Layer 7 of a small transformer language model trained on English Wikipedia (14 layers, counted from 0, width 128).
A neuron's activation on a vector x is SiLU(gate . x) times (in . x), where the dot is the dot product.
The model reads these tokens: " the" " School" " of" " App" "lie" "d" " Social" " Sciences" "." " Professor" " Black" "man" " was" " succeeded" " by" " Professor" " Clare"

The vector x that enters this layer's MLP at each token. A number n stands for n times 0.021.
0 " the": -33 6 24 9 -2 -17 -11 2 12 10 -12 -42 18 9 15 29 -2 4 -5 1 14 -3 -33 -12 11 -20 2 -7 -1 -13 11 -9 31 -41 -12 13 -23 12 18 -5 21 -13 39 -10 -3 -8 38 4 -3 16 29 -16 -11 20 -4 73 8 -17 -3 8 -26 -38 4 7 0 -8 16 -4 -18 14 0 14 15 -12 1 -51 11 -2 -24 -22 -11 8 19 -2 12 8 20 -6 15 0 10 -24 10 -4 21 14 -5 -13 -61 -6 -14 -7 -14 -9 26 -31 -21 24 -44 11 8 -10 -46 -10 8 10 8 13 5 5 -52 -45 0 -14 37 -25 -42 -41
1 " School": -61 -34 43 -53 -11 18 43 -21 -32 13 -18 -41 -5 3 -45 1 0 -37 -9 1 9 -19 -1 10 7 27 -38 5 19 -11 51 -1 7 -29 12 -1 5 8 25 -17 17 6 20 -14 5 36 19 7 -27 -11 -1 26 -35 10 -27 1 -29 -4 10 21 -2 24 29 2 4 17 -55 2 -25 24 -49 -11 7 5 11 -10 34 -1 -2 -3 -14 19 -11 40 11 8 23 -12 42 -30 1 3 68 7 16 13 9 4 -45 10 -22 -5 -4 14 24 -22 -44 -15 -7 4 -21 6 -1 7 -16 13 -1 -21 6 -9 -23 -1 16 13 33 31 -5 43
2 " of": 4 31 61 -14 -10 -3 42 9 5 -13 -30 30 -18 7 -10 0 -8 -15 1 45 19 -4 -15 -18 11 2 -22 36 34 -11 51 -23 2 -42 7 15 7 -6 -4 -3 7 0 10 -3 -7 -27 -23 -21 -2 -27 14 -10 -51 6 -6 76 17 32 1 8 -6 -42 -5 7 -7 -14 -22 -8 6 60 -45 5 11 18 -2 -3 18 -16 -12 20 -30 5 25 35 -3 2 5 3 70 -3 -13 -26 3 -20 -2 3 -5 4 -12 14 -20 14 16 -11 36 6 3 -36 5 10 10 18 -13 -40 3 16 -4 25 -7 -9 -32 -2 7 -26 44 11 -4 -43
3 " App": -3 0 1 0 18 39 7 -13 -69 17 -2 -14 13 -24 -59 2 44 -43 21 -1 -8 21 37 -28 5 -40 -2 21 28 13 33 -14 16 26 14 49 23 -29 76 -6 -8 -16 -37 -32 -6 -5 30 -8 -19 23 26 19 -9 9 -56 0 9 16 -5 9 -27 -17 22 -17 0 -16 19 -17 3 54 -82 -17 18 36 -14 -37 17 23 17 29 5 -14 23 4 18 -28 12 -8 28 -28 -26 -8 -26 14 17 -13 2 0 -12 -9 -48 -9 -2 37 25 19 -24 -12 21 24 12 -8 -1 -3 -19 23 -6 -11 -29 -11 -31 1 18 10 -1 24 28 24
4 "lie": 20 -6 7 -4 22 -4 3 -18 -10 17 -6 -2 25 6 -5 33 2 -17 10 40 -1 -5 20 4 -18 36 11 -6 -2 26 13 -4 -7 -12 6 -4 56 -42 29 -28 4 4 16 -23 -4 -47 27 7 -1 -11 -24 7 16 25 -37 -42 8 55 0 4 32 -66 18 -25 10 -27 -6 -11 -4 -14 39 25 -31 49 17 -46 -18 -23 16 45 -7 -9 -4 8 17 -25 0 -7 56 -5 15 6 38 -13 28 29 -38 -3 -18 -29 12 27 9 6 22 0 30 45 29 18 -18 10 15 -21 -5 -7 -15 34 8 -32 -24 -10 29 -29 59 10 25 41
5 "d": -1 24 26 6 -5 32 46 -17 -32 -16 12 53 -5 -10 -14 -2 1 -6 -25 21 4 -23 49 15 20 -27 -44 26 9 15 35 -3 -35 -10 19 16 0 -1 16 -27 23 -21 -32 -12 6 -27 7 28 36 10 27 22 0 -34 -15 67 27 43 -3 7 22 -32 -7 6 -7 -37 -10 -7 -8 34 -32 -5 6 29 15 -49 -17 4 26 20 -20 6 -7 22 -4 8 -24 -24 14 -23 1 17 -30 21 28 15 -32 15 -8 -9 -38 -21 -3 -12 16 -3 11 -14 45 -19 2 25 15 -3 -14 -2 9 49 5 20 -16 31 50 1 45 17 27 11
6 " Social": 5 -32 37 -24 1 16 14 2 -43 0 -5 3 -13 -19 -38 7 -27 -52 -10 22 5 10 51 -4 26 -9 -3 21 12 3 22 -5 -13 27 10 42 10 -13 30 3 26 17 -2 -12 21 -15 4 5 -6 -28 19 30 -3 -11 -40 52 -18 36 -11 13 -9 17 7 9 -1 -27 -24 8 -11 24 -42 1 4 3 10 -57 37 3 -28 45 -45 11 14 6 14 5 -20 0 12 -36 -12 17 7 7 -3 17 -12 40 -26 50 -10 10 -2 -27 33 -17 -2 -7 -12 33 -11 13 30 22 -36 0 -7 -7 6 -26 -5 -7 24 -36 51 1 13 22
7 " Sciences": 20 -15 5 -23 15 -21 30 -20 -8 -2 -1 -8 0 -16 -49 23 21 -37 13 -4 -13 6 20 6 3 32 -15 12 26 -2 51 -26 -21 28 0 7 0 -45 33 -27 -1 -1 -32 -2 37 23 20 44 -24 20 32 30 -35 -1 -14 40 -10 29 9 -18 17 38 3 6 -17 -22 -49 1 -5 36 -64 -10 5 22 5 -16 23 -35 -8 -4 -30 4 -13 12 16 -9 13 -5 21 -12 1 36 16 -7 6 -13 10 35 -26 25 -10 32 -38 -14 28 -28 -25 33 -22 10 -20 26 -2 53 -26 11 -11 6 -20 -27 -25 -6 -3 2 64 20 27 48
8 ".": -11 26 19 3 22 -29 -36 -36 19 12 25 -19 9 -20 23 53 -27 47 -1 -6 7 -6 -4 3 1 -13 -8 -30 13 -16 3 -22 30 -55 5 -11 -1 19 20 -3 10 -7 -5 -5 25 34 -1 -25 62 19 25 -11 -66 12 -26 -5 -3 19 -13 -2 -4 -10 3 24 -6 32 -9 -23 -16 -19 -20 14 11 -10 -11 31 -2 21 -23 -7 5 0 10 -3 6 25 34 3 51 74 10 -1 -6 -13 -14 3 12 5 -19 25 -16 0 -32 -3 -1 -35 -12 17 -31 -11 19 18 -30 -2 -23 9 1 16 29 -13 -11 -2 10 -31 34 -28 -16 -15
9 " Professor": 3 23 62 -30 6 1 -12 -61 -3 0 -9 -38 8 10 -4 0 16 -32 18 26 7 8 9 -7 20 42 -27 -17 61 42 -9 -33 -6 8 11 8 -9 -32 -8 -25 10 -7 -19 3 -20 41 18 -2 50 5 -43 20 -26 -5 -41 4 -6 1 -12 -12 -7 -2 25 8 -17 7 -44 -26 -6 -52 -47 6 17 -22 9 19 47 16 -4 -2 7 0 5 2 13 -24 33 -20 52 6 4 4 -2 6 -28 -4 7 -5 -31 10 -17 16 31 10 40 -32 -33 -8 23 8 -11 -5 27 47 -2 -6 9 -23 13 -7 -12 2 -26 -4 55 -22 -6 15
10 " Black": 2 -42 -2 -30 -30 -16 37 -17 -28 6 11 15 48 7 -17 -17 -4 -36 -39 49 19 12 58 2 -25 1 13 -13 40 19 -7 5 -2 -57 13 15 16 -5 24 -3 0 28 -23 19 -34 -4 -26 -17 66 37 -36 16 -34 -6 -12 25 -3 11 29 -6 -22 25 7 4 -32 32 -13 -23 -10 5 -4 -28 22 26 -19 23 -28 -23 -15 25 15 12 -17 10 8 11 5 -5 43 -29 -19 -13 -2 16 -7 -6 16 6 -10 34 17 -20 6 -1 24 -20 -15 -16 -35 65 -9 4 9 7 7 16 2 -4 12 -31 -11 9 18 -34 31 -4 -18 12
11 "man": -23 -48 5 4 23 -4 24 -28 7 -5 5 5 43 23 6 -21 9 -18 9 26 -15 5 46 10 -26 26 -10 -11 7 23 31 -33 -4 21 14 18 11 -29 -26 -45 12 22 -14 31 -49 35 -22 -5 69 -19 -48 32 -6 -22 0 23 -9 -11 -11 -29 30 9 -12 14 -19 20 -32 -8 -26 16 -15 14 12 7 29 38 22 -16 30 15 -11 1 8 14 27 -10 19 9 55 0 2 24 1 12 -1 -20 21 0 -35 -3 -8 -6 29 40 38 -48 -1 10 -43 11 -3 -16 7 29 -3 1 10 66 -3 -22 -5 7 -20 -10 40 -26 67 11
12 " was": -1 -37 55 9 12 -2 22 -23 17 -43 9 30 17 6 21 -1 -33 14 11 3 0 9 39 3 2 9 11 -53 16 0 9 -40 12 -19 10 -4 9 -39 1 -18 1 10 -22 19 19 24 -21 19 8 21 32 -1 -10 1 -7 -10 -41 -2 -8 -45 -41 30 12 -25 -15 -30 -24 1 -11 17 -7 -26 -3 -33 -20 10 -4 -27 7 -36 -10 -20 16 44 -21 -11 44 8 11 17 -9 -3 -16 -39 -10 -3 -31 -32 -49 -6 -30 -16 -2 38 27 -23 -9 49 -2 6 -11 1 -4 -27 -9 16 -13 18 12 -24 -9 21 -8 -20 33 -23 18 3
13 " succeeded": -2 13 22 -24 21 41 -31 -14 6 -30 5 11 41 -7 -10 -13 -1 39 -22 -48 -17 14 42 45 -4 -1 -16 -56 -1 34 0 -8 5 39 -4 -2 -48 8 -19 -3 8 -12 -26 -20 -35 -42 34 -7 25 16 -5 11 17 2 -53 -37 -28 45 4 -8 -66 -46 13 7 -16 -47 25 7 -29 -21 -31 -42 -5 14 5 15 17 -49 8 -38 -2 -5 23 32 0 -38 17 -11 23 -9 8 -2 -6 18 10 -13 -12 -3 -11 -4 7 -21 41 14 20 2 20 41 9 -24 1 -6 -11 5 -8 -9 -1 -11 45 -11 5 28 -10 -25 41 -6 -9 38
14 " by": -27 86 39 -54 15 13 8 10 -16 -16 -1 10 34 -7 25 27 -10 7 -8 -17 11 16 15 11 -6 -10 -8 -9 4 15 -7 -17 -19 7 8 5 -10 -21 1 -4 3 -14 1 17 0 13 -54 0 -6 36 -62 -29 14 -7 -17 30 -4 8 0 -7 -29 -35 -11 14 -16 -5 -5 -13 21 -27 -59 14 -6 -25 -8 42 34 -45 -26 -19 2 9 12 27 12 -7 36 -17 38 20 0 -10 -31 -8 35 -25 8 -19 -56 -4 18 12 -6 3 24 2 -29 29 5 3 9 -11 6 4 -27 -3 6 13 46 -22 -3 -10 -11 0 48 22 21 -41
15 " Professor": -5 39 55 -56 9 1 -2 -36 -11 -2 -9 -41 21 22 -4 -10 17 -44 15 22 0 5 13 2 15 47 -25 -14 62 43 -15 -32 -12 -13 12 13 -27 -26 -14 -18 13 -14 -31 12 -11 5 11 -1 7 5 -48 2 -26 9 -34 1 -9 -2 -8 -10 -9 11 22 6 -25 11 -28 -24 8 -33 -68 4 14 -13 11 8 38 5 -11 -6 -4 1 0 21 12 -31 25 -27 59 -6 -5 -7 -3 9 -6 -17 4 -9 -32 1 -15 14 30 -5 46 -20 -28 -9 10 7 -12 -11 13 39 -1 -6 6 -14 24 -3 -10 -3 -25 -9 53 6 17 23
16 " Clare": -20 -11 -21 -96 -11 5 12 -4 -37 -6 48 -21 56 39 -20 22 2 -49 10 -16 13 -18 -6 12 1 59 15 -21 -3 19 -26 -19 7 -5 -14 19 10 -28 -27 3 -36 7 -17 -5 -37 -6 19 -7 81 9 -48 9 -4 31 -8 -8 -14 15 10 2 8 -27 28 1 -7 24 0 -8 -9 25 -13 -12 12 39 10 -19 5 -8 -3 58 15 0 12 18 24 8 25 7 17 -13 -28 37 -34 -12 17 -10 1 -12 -18 -4 7 -12 -4 -8 10 -17 9 12 -38 39 -8 7 -14 -34 13 -27 4 8 24 -18 -11 24 31 -12 49 26 38 13

Each question shows the input weights of one neuron of the MLP. A number n stands for n times 0.0062.

n289 gate: -15 -42 30 -5 -14 12 -45 17 -9 29 9 9 -13 -1 30 -8 -3 -12 -8 -11 40 -8 35 -1 4 -5 -1 -20 -10 40 -11 -5 25 -2 19 -3 49 -17 3 31 -16 -1 22 12 17 30 12 3 27 2 19 5 55 28 -13 6 11 3 6 -15 -47 -14 8 -4 -8 -16 -36 -5 -13 1 9 -21 -1 -27 -4 21 3 -10 -44 14 3 1 -34 -3 14 34 41 -12 -33 -37 -26 32 -43 22 -48 -5 35 5 25 16 -12 -34 -29 3 -14 26 0 -13 32 20 10 20 -23 -20 25 5 20 -18 2 -18 -37 -1 -20 23 16 -63 -25 1
n289 in: 11 16 -6 -10 -26 -24 -7 -17 22 -17 -4 15 36 -14 -8 -41 -11 -1 1 3 -24 12 -19 21 -3 47 7 9 -15 -9 -23 1 -7 -10 -17 3 5 -24 30 18 -5 -3 -3 -12 6 -6 9 10 -14 16 -31 12 -23 26 -2 -3 -20 -11 -18 4 18 9 -14 -5 -14 37 15 17 22 -22 25 1 22 35 22 32 -15 26 19 -16 17 7 13 38 -34 -11 1 14 11 20 -6 19 4 35 32 -5 -5 10 -7 11 15 -11 -1 -20 31 -4 8 35 -23 38 -25 -1 9 -22 13 17 37 22 12 -22 -19 -2 23 4 -10 -7 9 -23
Which token does this neuron like most? 10 " Black"

n273 gate: 16 -1 31 -33 13 -20 1 -12 19 4 -40 10 8 14 -3 18 37 -5 -6 -1 -11 -11 -1 30 13 1 38 4 -9 -1 -33 15 -6 -9 -2 -14 -25 -7 -21 37 26 -1 -10 10 8 -7 -6 12 -76 -6 27 -54 -4 30 3 23 -2 44 -7 -5 29 17 -15 5 -56 -19 -17 -29 -1 8 8 23 -8 -11 16 -8 -24 -20 0 -1 -28 2 1 -13 16 22 -2 -11 -5 -2 -24 -43 6 -2 20 -19 15 8 5 -13 -1 -12 4 -19 5 -4 -9 -4 -5 30 12 -36 4 -34 15 -17 -4 -32 -12 29 25 15 -35 11 3 23 33 7
n273 in: 17 -29 -40 11 -2 -18 -4 21 -12 1 4 3 -39 1 -6 2 1 -8 19 8 7 -17 -3 -3 10 22 19 -8 1 -5 31 -4 17 -6 16 31 8 10 15 9 -31 -10 -1 3 -4 -8 51 -29 18 11 2 30 4 3 -14 -13 -15 -11 9 -8 -1 8 6 -18 34 1 33 30 -1 -4 11 22 5 -8 24 -13 -28 24 41 3 11 4 -23 -4 4 10 10 30 -28 17 -4 -10 13 -26 8 -5 7 -17 13 15 25 -20 21 7 8 14 21 -8 3 -41 36 -6 21 -11 27 -9 -6 5 -31 7 -3 -6 4 7 -12 -6 -9 -12
On which token does it fire most, and how strongly? 9 " Professor", at about 0.35

n151 gate: 9 -24 2 -16 19 9 -33 2 51 -37 4 -9 4 7 39 8 -7 -40 15 -25 -8 3 18 32 13 -2 -5 21 1 -14 22 -23 30 18 -1 -26 -12 0 -13 -8 36 22 4 -26 37 -2 -29 -4 27 27 15 5 14 48 7 -49 -9 -16 15 36 -33 4 -7 9 -3 -30 6 1 -12 -16 16 -30 -8 20 -29 28 16 -4 -11 1 5 12 -16 -16 -16 -1 9 4 7 3 22 -23 -22 0 -5 -3 19 -11 -13 -37 22 -16 -26 29 -10 -17 12 6 -16 2 -12 -14 -32 11 6 -2 -9 -5 -1 -22 -18 17 8 21 10 -27 -26 45
n151 in: 25 1 17 -11 12 -13 7 6 21 -1 -9 -22 -7 -17 -26 51 15 -22 20 10 11 -5 4 38 -6 19 -17 16 7 -1 6 -25 41 -6 2 -9 -6 20 4 31 31 -36 -7 -14 12 2 -36 -7 -14 16 2 -17 5 34 -20 -24 -12 8 -9 28 -2 20 -3 -37 3 -7 6 -4 21 15 22 0 -3 22 -44 -27 10 -2 2 -5 -2 20 6 -2 4 -2 3 -19 -3 16 -20 -33 32 23 -5 -26 35 18 -19 -29 -13 -8 7 2 5 -49 -15 45 -11 9 1 -10 -24 8 -2 -19 -5 -37 -1 16 17 7 -1 17 -6 -16 1 16
On which token does it fire most, and how strongly? 8 ".", at about 0.45

n283 gate: 44 4 -1 -49 -5 -26 1 32 23 -26 16 -27 -2 -4 37 -4 14 11 -4 7 -10 -29 13 -16 26 -11 14 13 19 -28 -1 -12 26 16 4 29 15 -37 -31 -29 22 7 12 31 -8 -23 -7 17 -2 -10 -18 11 11 11 1 -8 39 1 -14 10 -35 -6 1 9 -29 0 11 -25 -24 16 23 -24 -6 1 -17 -3 -5 -4 -43 -26 30 2 18 11 -27 5 1 -5 -38 -2 12 -5 17 3 17 29 25 11 27 10 -17 -6 5 32 -24 57 -3 16 35 6 -7 -11 -12 11 8 7 -10 28 -8 20 6 16 -3 -3 -22 -17 -17 6
n283 in: -21 4 -16 -9 -30 10 30 4 -16 3 6 -8 14 -12 5 -12 -11 34 -8 16 -21 -8 -27 3 -14 3 13 15 -1 2 14 -3 -24 14 24 14 18 32 1 -46 -4 2 1 9 -33 3 -10 26 -19 7 -16 6 28 14 -20 -1 -13 5 23 -10 -2 -14 9 23 -3 2 -23 4 18 -17 4 17 14 -12 -2 8 -43 13 -29 10 6 -25 -14 45 -2 20 -20 13 -39 -16 -14 22 26 -4 34 -10 -28 -14 2 -9 -15 -20 -19 7 7 10 -3 -14 -6 2 4 16 -24 -19 -11 -21 3 -17 27 -4 -4 -15 16 -11 6 -16 -5 6
On which token does it fire most, and how strongly? 9 " Professor", at about 0.21

n150 gate: 27 -14 44 -20 -33 13 -23 5 14 24 -17 -5 -10 0 -2 5 11 -2 8 17 2 -14 9 23 -1 3 18 -21 -18 -29 -11 2 7 -25 -15 -11 -15 31 -1 37 19 29 26 -24 54 13 23 -3 -21 2 8 -13 26 6 -14 -7 -2 3 -2 -7 6 -13 -14 19 -13 7 23 -17 -29 7 8 -7 8 -9 -7 -29 -13 19 0 3 -17 -15 -17 -7 12 -1 -18 -2 -2 -32 -12 -20 18 -9 35 -3 22 -13 2 4 14 -15 -8 15 -22 6 -26 -6 -8 15 -4 13 -44 -14 -17 11 18 -19 -29 0 7 17 22 30 -7 16 10 7
n150 in: 25 -23 -9 7 -9 35 14 6 2 -15 15 1 4 10 8 -6 0 -7 4 24 -21 -12 -15 -1 6 -24 32 -16 21 -22 -4 -8 -7 9 16 -16 1 4 -1 7 -14 25 12 20 5 10 -17 -17 3 21 -48 -3 22 9 -5 10 4 -6 -4 -11 -3 -1 -12 12 27 23 24 -15 -19 -1 25 -12 7 -14 11 -35 5 22 9 3 14 30 -8 31 -44 2 -3 11 -15 -14 12 -24 -5 -2 9 29 -5 6 -23 20 -16 17 -16 24 -20 -20 -6 -3 4 11 -13 45 4 4 3 30 11 -29 -9 -5 -3 7 3 40 0 20 -6 -28
Its three highest activations, in order, are on tokens 13 " succeeded", 15 " Professor", 7 " Sciences"

n177 gate: 11 -7 1 55 35 1 5 31 21 -28 -37 36 14 -9 5 9 -14 33 32 -40 36 21 -19 0 6 -32 -11 5 11 -29 -46 22 -43 -14 -9 -32 -1 7 -14 -19 1 17 -22 5 -1 25 46 -14 9 -3 -30 33 -14 -13 -17 6 -30 -10 -12 -37 -38 -32 -39 9 -1 -24 24 -7 34 -10 -11 4 5 -45 5 23 17 7 -3 -36 17 10 28 6 9 23 12 -1 8 7 7 10 2 8 29 30 -27 -3 -5 -25 9 -3 -12 -20 32 -18 0 -7 -9 -31 -7 -14 27 11 3 -62 -24 -26 -6 7 34 -30 7 2 -3 -16 -21 -19
n177 in: 30 3 -12 7 -1 14 -30 -5 13 -20 -34 27 -11 -19 36 27 -2 10 15 -20 -11 -7 1 40 -10 0 -5 -27 3 -15 -10 -1 7 -22 -24 -29 -4 -7 -3 -22 -20 13 -9 -6 11 20 -5 -11 25 -7 -26 -16 18 6 1 4 3 11 10 -11 6 18 5 -31 11 2 0 7 15 -23 26 16 -25 -17 18 -17 -12 7 -14 -18 -5 -21 5 2 -47 26 -10 -18 -8 6 27 -15 21 14 -11 -8 -41 -23 -6 20 -12 -10 19 15 -8 -8 0 -14 18 -10 -12 26 -13 -10 -8 32 -4 12 20 7 -31 -2 -4 6 2 6 -5 2
Which token does this neuron like most? 3 " App"

n155 gate: -32 17 5 -24 8 18 -5 32 -3 15 12 -14 -28 -27 13 7 -34 11 12 7 33 30 13 -61 -8 -33 50 -17 -9 -2 3 25 -1 -10 18 4 16 9 14 -1 12 -26 -9 -16 -6 20 18 -27 -5 -21 24 18 14 -11 43 -20 -19 -1 26 49 -13 22 6 24 -17 22 -6 2 6 16 -5 8 9 -13 19 15 -62 1 9 -11 -1 -12 -2 -36 12 11 12 -24 25 -33 32 31 3 4 -13 -5 -4 -73 5 22 5 -21 4 17 19 19 16 -4 7 -6 -23 -36 24 8 -41 -8 -26 -18 -13 -8 21 -19 -16 10 12 10 -16 -7
n155 in: -2 -21 11 8 -2 5 -8 -7 6 7 -1 -9 24 14 1 8 -29 3 10 -3 -36 -21 -21 11 3 -20 -18 -17 11 -16 -18 -20 -2 -32 22 -24 14 -36 -6 27 11 20 17 -11 -15 40 -8 -3 -8 5 -38 8 29 10 -6 2 5 3 -17 7 -25 6 2 22 -28 -8 -1 -34 -10 -8 -4 29 9 -5 19 46 44 22 2 -20 25 20 13 8 -10 4 25 -10 6 17 -28 -7 24 21 -10 40 11 -1 -12 -9 19 29 3 11 -39 0 -1 12 -6 -31 -9 -5 1 -13 -3 -4 2 6 -3 4 -31 18 12 10 4 5 -3 -7
Which token does this neuron like most? 5 "d"

n256 gate: 27 -16 9 -3 -56 15 9 28 11 -3 3 5 -15 11 7 -16 2 -2 10 -42 -17 6 -28 15 -2 -6 14 -8 -23 -9 9 25 7 -9 -36 -27 5 -28 -34 8 18 -20 -11 -18 0 -1 11 5 0 2 -1 -10 25 2 -10 -27 25 -22 10 -21 21 3 -44 12 -2 -12 -3 -1 -2 -17 34 3 -43 12 -17 24 -16 -24 -30 17 -21 19 -17 12 26 -10 -9 -23 -9 24 -35 8 1 4 18 1 -11 -10 6 -9 20 -13 5 -9 -16 7 -8 -18 56 -10 -11 1 -16 -10 -5 -44 2 -11 -28 42 14 -8 23 9 -34 10 26 -2
n256 in: 13 -18 -25 -29 -6 29 27 -5 4 9 31 -6 20 -1 47 17 3 -5 -5 -11 -6 -4 -42 -6 7 -9 3 0 5 6 14 -3 1 -7 18 37 -6 15 -26 -1 -27 -41 -4 10 -6 -20 -35 13 4 31 -3 29 18 -49 10 -16 18 0 33 26 -15 -3 -13 24 -52 -18 -7 10 1 5 3 20 3 3 7 8 9 -12 -2 -7 18 -18 -4 24 2 -12 10 24 7 13 -21 -41 -2 7 -9 10 1 -9 -1 4 -20 3 4 16 12 1 14 -13 -13 6 2 6 -10 -1 -17 -13 -6 -2 3 4 -18 5 9 22 -2 3 16 -23
Which token does this neuron like most? 6 " Social"

n164 gate: -23 -14 -29 1 -1 3 21 5 -10 8 13 6 20 -12 -4 -19 16 1 -9 14 -24 21 -21 -25 -6 12 -9 -4 -12 1 8 1 11 -1 12 18 -23 22 12 15 6 7 4 11 -4 -18 2 2 -39 10 -36 23 24 -23 11 -8 -10 -18 -13 -20 -7 -13 -3 -29 31 12 18 -17 40 -37 2 -7 15 11 -13 13 -26 -26 -4 24 3 14 18 7 20 -7 11 13 -28 22 10 -27 -16 -16 -30 11 1 45 -17 -36 -16 -24 -21 -26 -18 14 -14 27 10 1 17 -31 14 5 40 32 28 -3 -8 -4 -15 -11 1 7 -17 -7 7 -7
n164 in: -30 28 14 -15 1 -13 -10 -12 6 -2 -5 -3 -19 12 -21 -8 -3 6 -16 -16 -9 20 -4 8 13 35 12 14 -16 -20 -10 12 -19 5 -11 14 -12 -18 22 18 26 37 -15 12 9 7 -3 6 -26 13 4 -7 14 -4 -1 6 -23 9 8 8 -13 -8 20 -13 -14 -19 48 12 32 -23 10 -13 0 3 -6 22 -5 11 -9 9 -8 29 5 24 10 -12 -2 -19 6 -31 21 11 19 15 -1 -50 1 23 -15 -38 20 -3 -24 -1 -11 -16 5 -12 30 19 2 7 -3 12 13 0 14 45 -6 -18 19 11 -2 -1 8 5 -7 -8
Which token does this neuron like most? 8 "."

n128 gate: 17 9 -9 11 -2 -9 29 -7 -9 3 -3 1 -22 1 -9 8 10 -17 -1 9 13 12 -24 -41 0 1 0 -23 -29 5 33 0 -23 -7 -4 18 -14 36 -12 1 1 -38 3 -11 33 -31 -1 14 5 -29 -9 -14 3 -5 -20 11 -25 -8 -18 -22 5 0 26 11 -9 11 3 15 7 -26 5 -6 3 2 5 -14 -7 9 10 23 14 14 -7 -6 13 -5 -7 34 -26 4 -18 12 4 3 15 -25 -1 1 21 -19 6 -3 -13 10 9 -26 6 -11 37 2 14 -3 3 -11 -26 21 7 13 9 16 7 -29 -17 -18 -29 2 21 -39
n128 in: 1 3 -16 -12 11 13 34 -31 -8 -6 -8 -2 15 6 -15 7 -4 -27 -45 11 -14 28 19 -2 6 4 6 -15 -10 16 20 -3 -23 -11 -6 9 -3 -6 -5 -22 38 11 -11 -22 5 7 37 18 18 9 5 20 6 -4 -15 34 -15 30 -16 -2 -29 -11 16 -3 -7 -9 22 34 0 -19 24 1 -2 -20 -16 -12 -19 -8 12 7 16 40 1 -5 25 -31 1 10 -10 0 16 -1 -3 6 5 -5 -22 19 -19 1 7 -11 15 6 -8 -16 11 2 26 -20 -14 2 -5 24 19 -16 -2 23 -15 4 -7 8 13 -10 16 11 -1 6
Its two highest activations, in order, are on tokens 5 "d", 8 "."

n67 gate: -33 50 2 -3 44 14 -9 16 -22 2 27 -1 -5 -22 -2 -39 -19 28 18 -30 11 -6 -28 -6 22 2 -9 10 -4 -31 -21 -34 -5 5 14 -17 1 -16 23 -19 27 -2 -27 2 -4 20 -30 8 -5 27 -5 8 10 30 8 -13 3 19 7 10 7 19 1 12 -16 7 -34 4 21 -32 19 9 -23 7 0 -9 -16 4 -10 -32 -14 6 4 4 -7 31 21 -23 -21 4 -17 -25 -24 -23 28 -16 -5 -7 -26 22 -16 -6 19 -23 -21 24 -4 10 1 -13 -5 -20 -3 -43 -7 -31 -6 -4 -11 -7 1 -23 1 7 -20 -7 -29 2
n67 in: -2 8 0 10 0 11 -22 15 4 -26 -6 1 16 3 5 -4 -14 -15 1 -25 -13 -16 27 -11 -17 13 -8 24 7 22 -30 24 -6 13 20 7 10 2 -6 -14 -7 -10 -29 13 -11 25 -2 0 16 -21 4 -27 10 -10 -20 2 9 -21 -12 -12 13 17 -3 28 19 -14 21 -7 17 -18 -9 0 -23 10 -3 -16 -10 -29 -5 25 1 0 -41 -11 -21 -31 6 -22 2 -2 -14 -6 18 37 -8 -12 2 -4 4 4 29 -8 -14 36 -6 -25 -5 -9 16 -14 13 2 -13 2 -5 -16 2 -26 -7 -21 -24 -3 26 4 8 3 3 1
Its two highest activations, in order, are on tokens 14 " by", 2 " of"

n24 gate: -33 13 32 -20 11 14 -21 -1 -2 27 -55 -30 3 -42 13 -22 -2 -7 29 36 2 -6 19 -14 10 -10 -2 11 -17 -20 16 -7 18 -2 15 18 21 -22 16 22 18 -2 -12 -57 -33 -16 12 15 -11 -6 11 5 4 19 6 -34 23 34 19 9 0 17 11 20 3 15 -12 -1 -8 4 24 25 1 -4 0 28 2 15 -9 20 34 20 2 -5 9 -16 30 -3 -30 -25 -12 -9 23 22 -9 9 24 -16 28 1 -42 4 -27 9 -12 -6 18 -16 28 -15 33 -11 23 -33 -18 20 -7 -46 1 -24 4 -29 -10 -40 -5 -29 1 -9
n24 in: -55 -12 1 -43 23 8 5 -27 5 -17 -5 -5 32 -35 15 -17 3 22 49 -5 -18 -19 12 26 7 9 16 21 -15 -9 -1 -12 17 5 13 -8 24 13 -9 43 -18 1 15 -12 -1 -19 2 9 -12 -6 -22 -24 -8 15 -18 -11 -28 13 -24 19 4 10 18 7 29 14 3 27 -40 -1 -8 0 17 8 -11 22 -5 33 7 15 -2 36 24 16 28 1 -11 -9 -7 2 -15 -17 28 1 -32 -23 15 9 10 11 -24 -11 1 -22 26 22 -6 -39 -1 1 10 -22 20 -2 7 2 12 -10 8 -27 -24 -34 -10 -16 -3 -11 3 23
Its three highest activations, in order, are on tokens 1 " School", 3 " App", 5 "d"

n98 gate: -12 8 11 7 15 0 12 18 11 -18 1 -22 0 -11 3 15 -19 -4 -7 -3 19 -6 -9 6 3 -12 -23 7 -7 -5 -8 7 -32 8 -3 0 13 7 1 7 45 -8 11 -37 4 17 -28 -7 41 -11 -32 5 -16 -15 20 3 10 -4 39 -21 -2 12 -7 -4 -36 -20 20 -3 28 -12 2 -36 3 -4 -1 -15 0 -32 1 8 8 40 5 4 -1 7 31 -4 22 -2 17 -12 -14 4 13 -23 8 -2 6 1 -5 17 -11 -61 -34 -12 14 10 -15 -7 9 -6 -11 7 -39 -10 15 -7 26 -23 -5 9 17 28 35 -1 -16 -7
n98 in: -11 -13 -5 -24 1 -6 -13 16 1 6 35 -6 16 -3 30 6 1 8 -32 35 -21 15 -16 -11 0 -22 5 8 -5 -16 8 17 -29 -8 -4 15 17 -37 15 12 -4 -20 -17 -4 20 7 -3 13 6 -9 -5 -11 2 29 -7 14 -9 -16 -24 9 -2 -4 11 1 19 7 11 10 -5 -1 -5 -3 -6 -2 48 25 26 3 -10 33 -10 -7 19 -7 70 -2 -7 30 21 13 19 26 -4 7 -23 2 -1 12 25 10 6 4 13 -16 14 7 28 26 5 6 6 0 13 9 -27 2 3 3 24 -23 2 -11 33 13 -11 -29 19 15
Its three highest activations, in order, are on tokens 14 " by", 8 ".", 16 " Clare"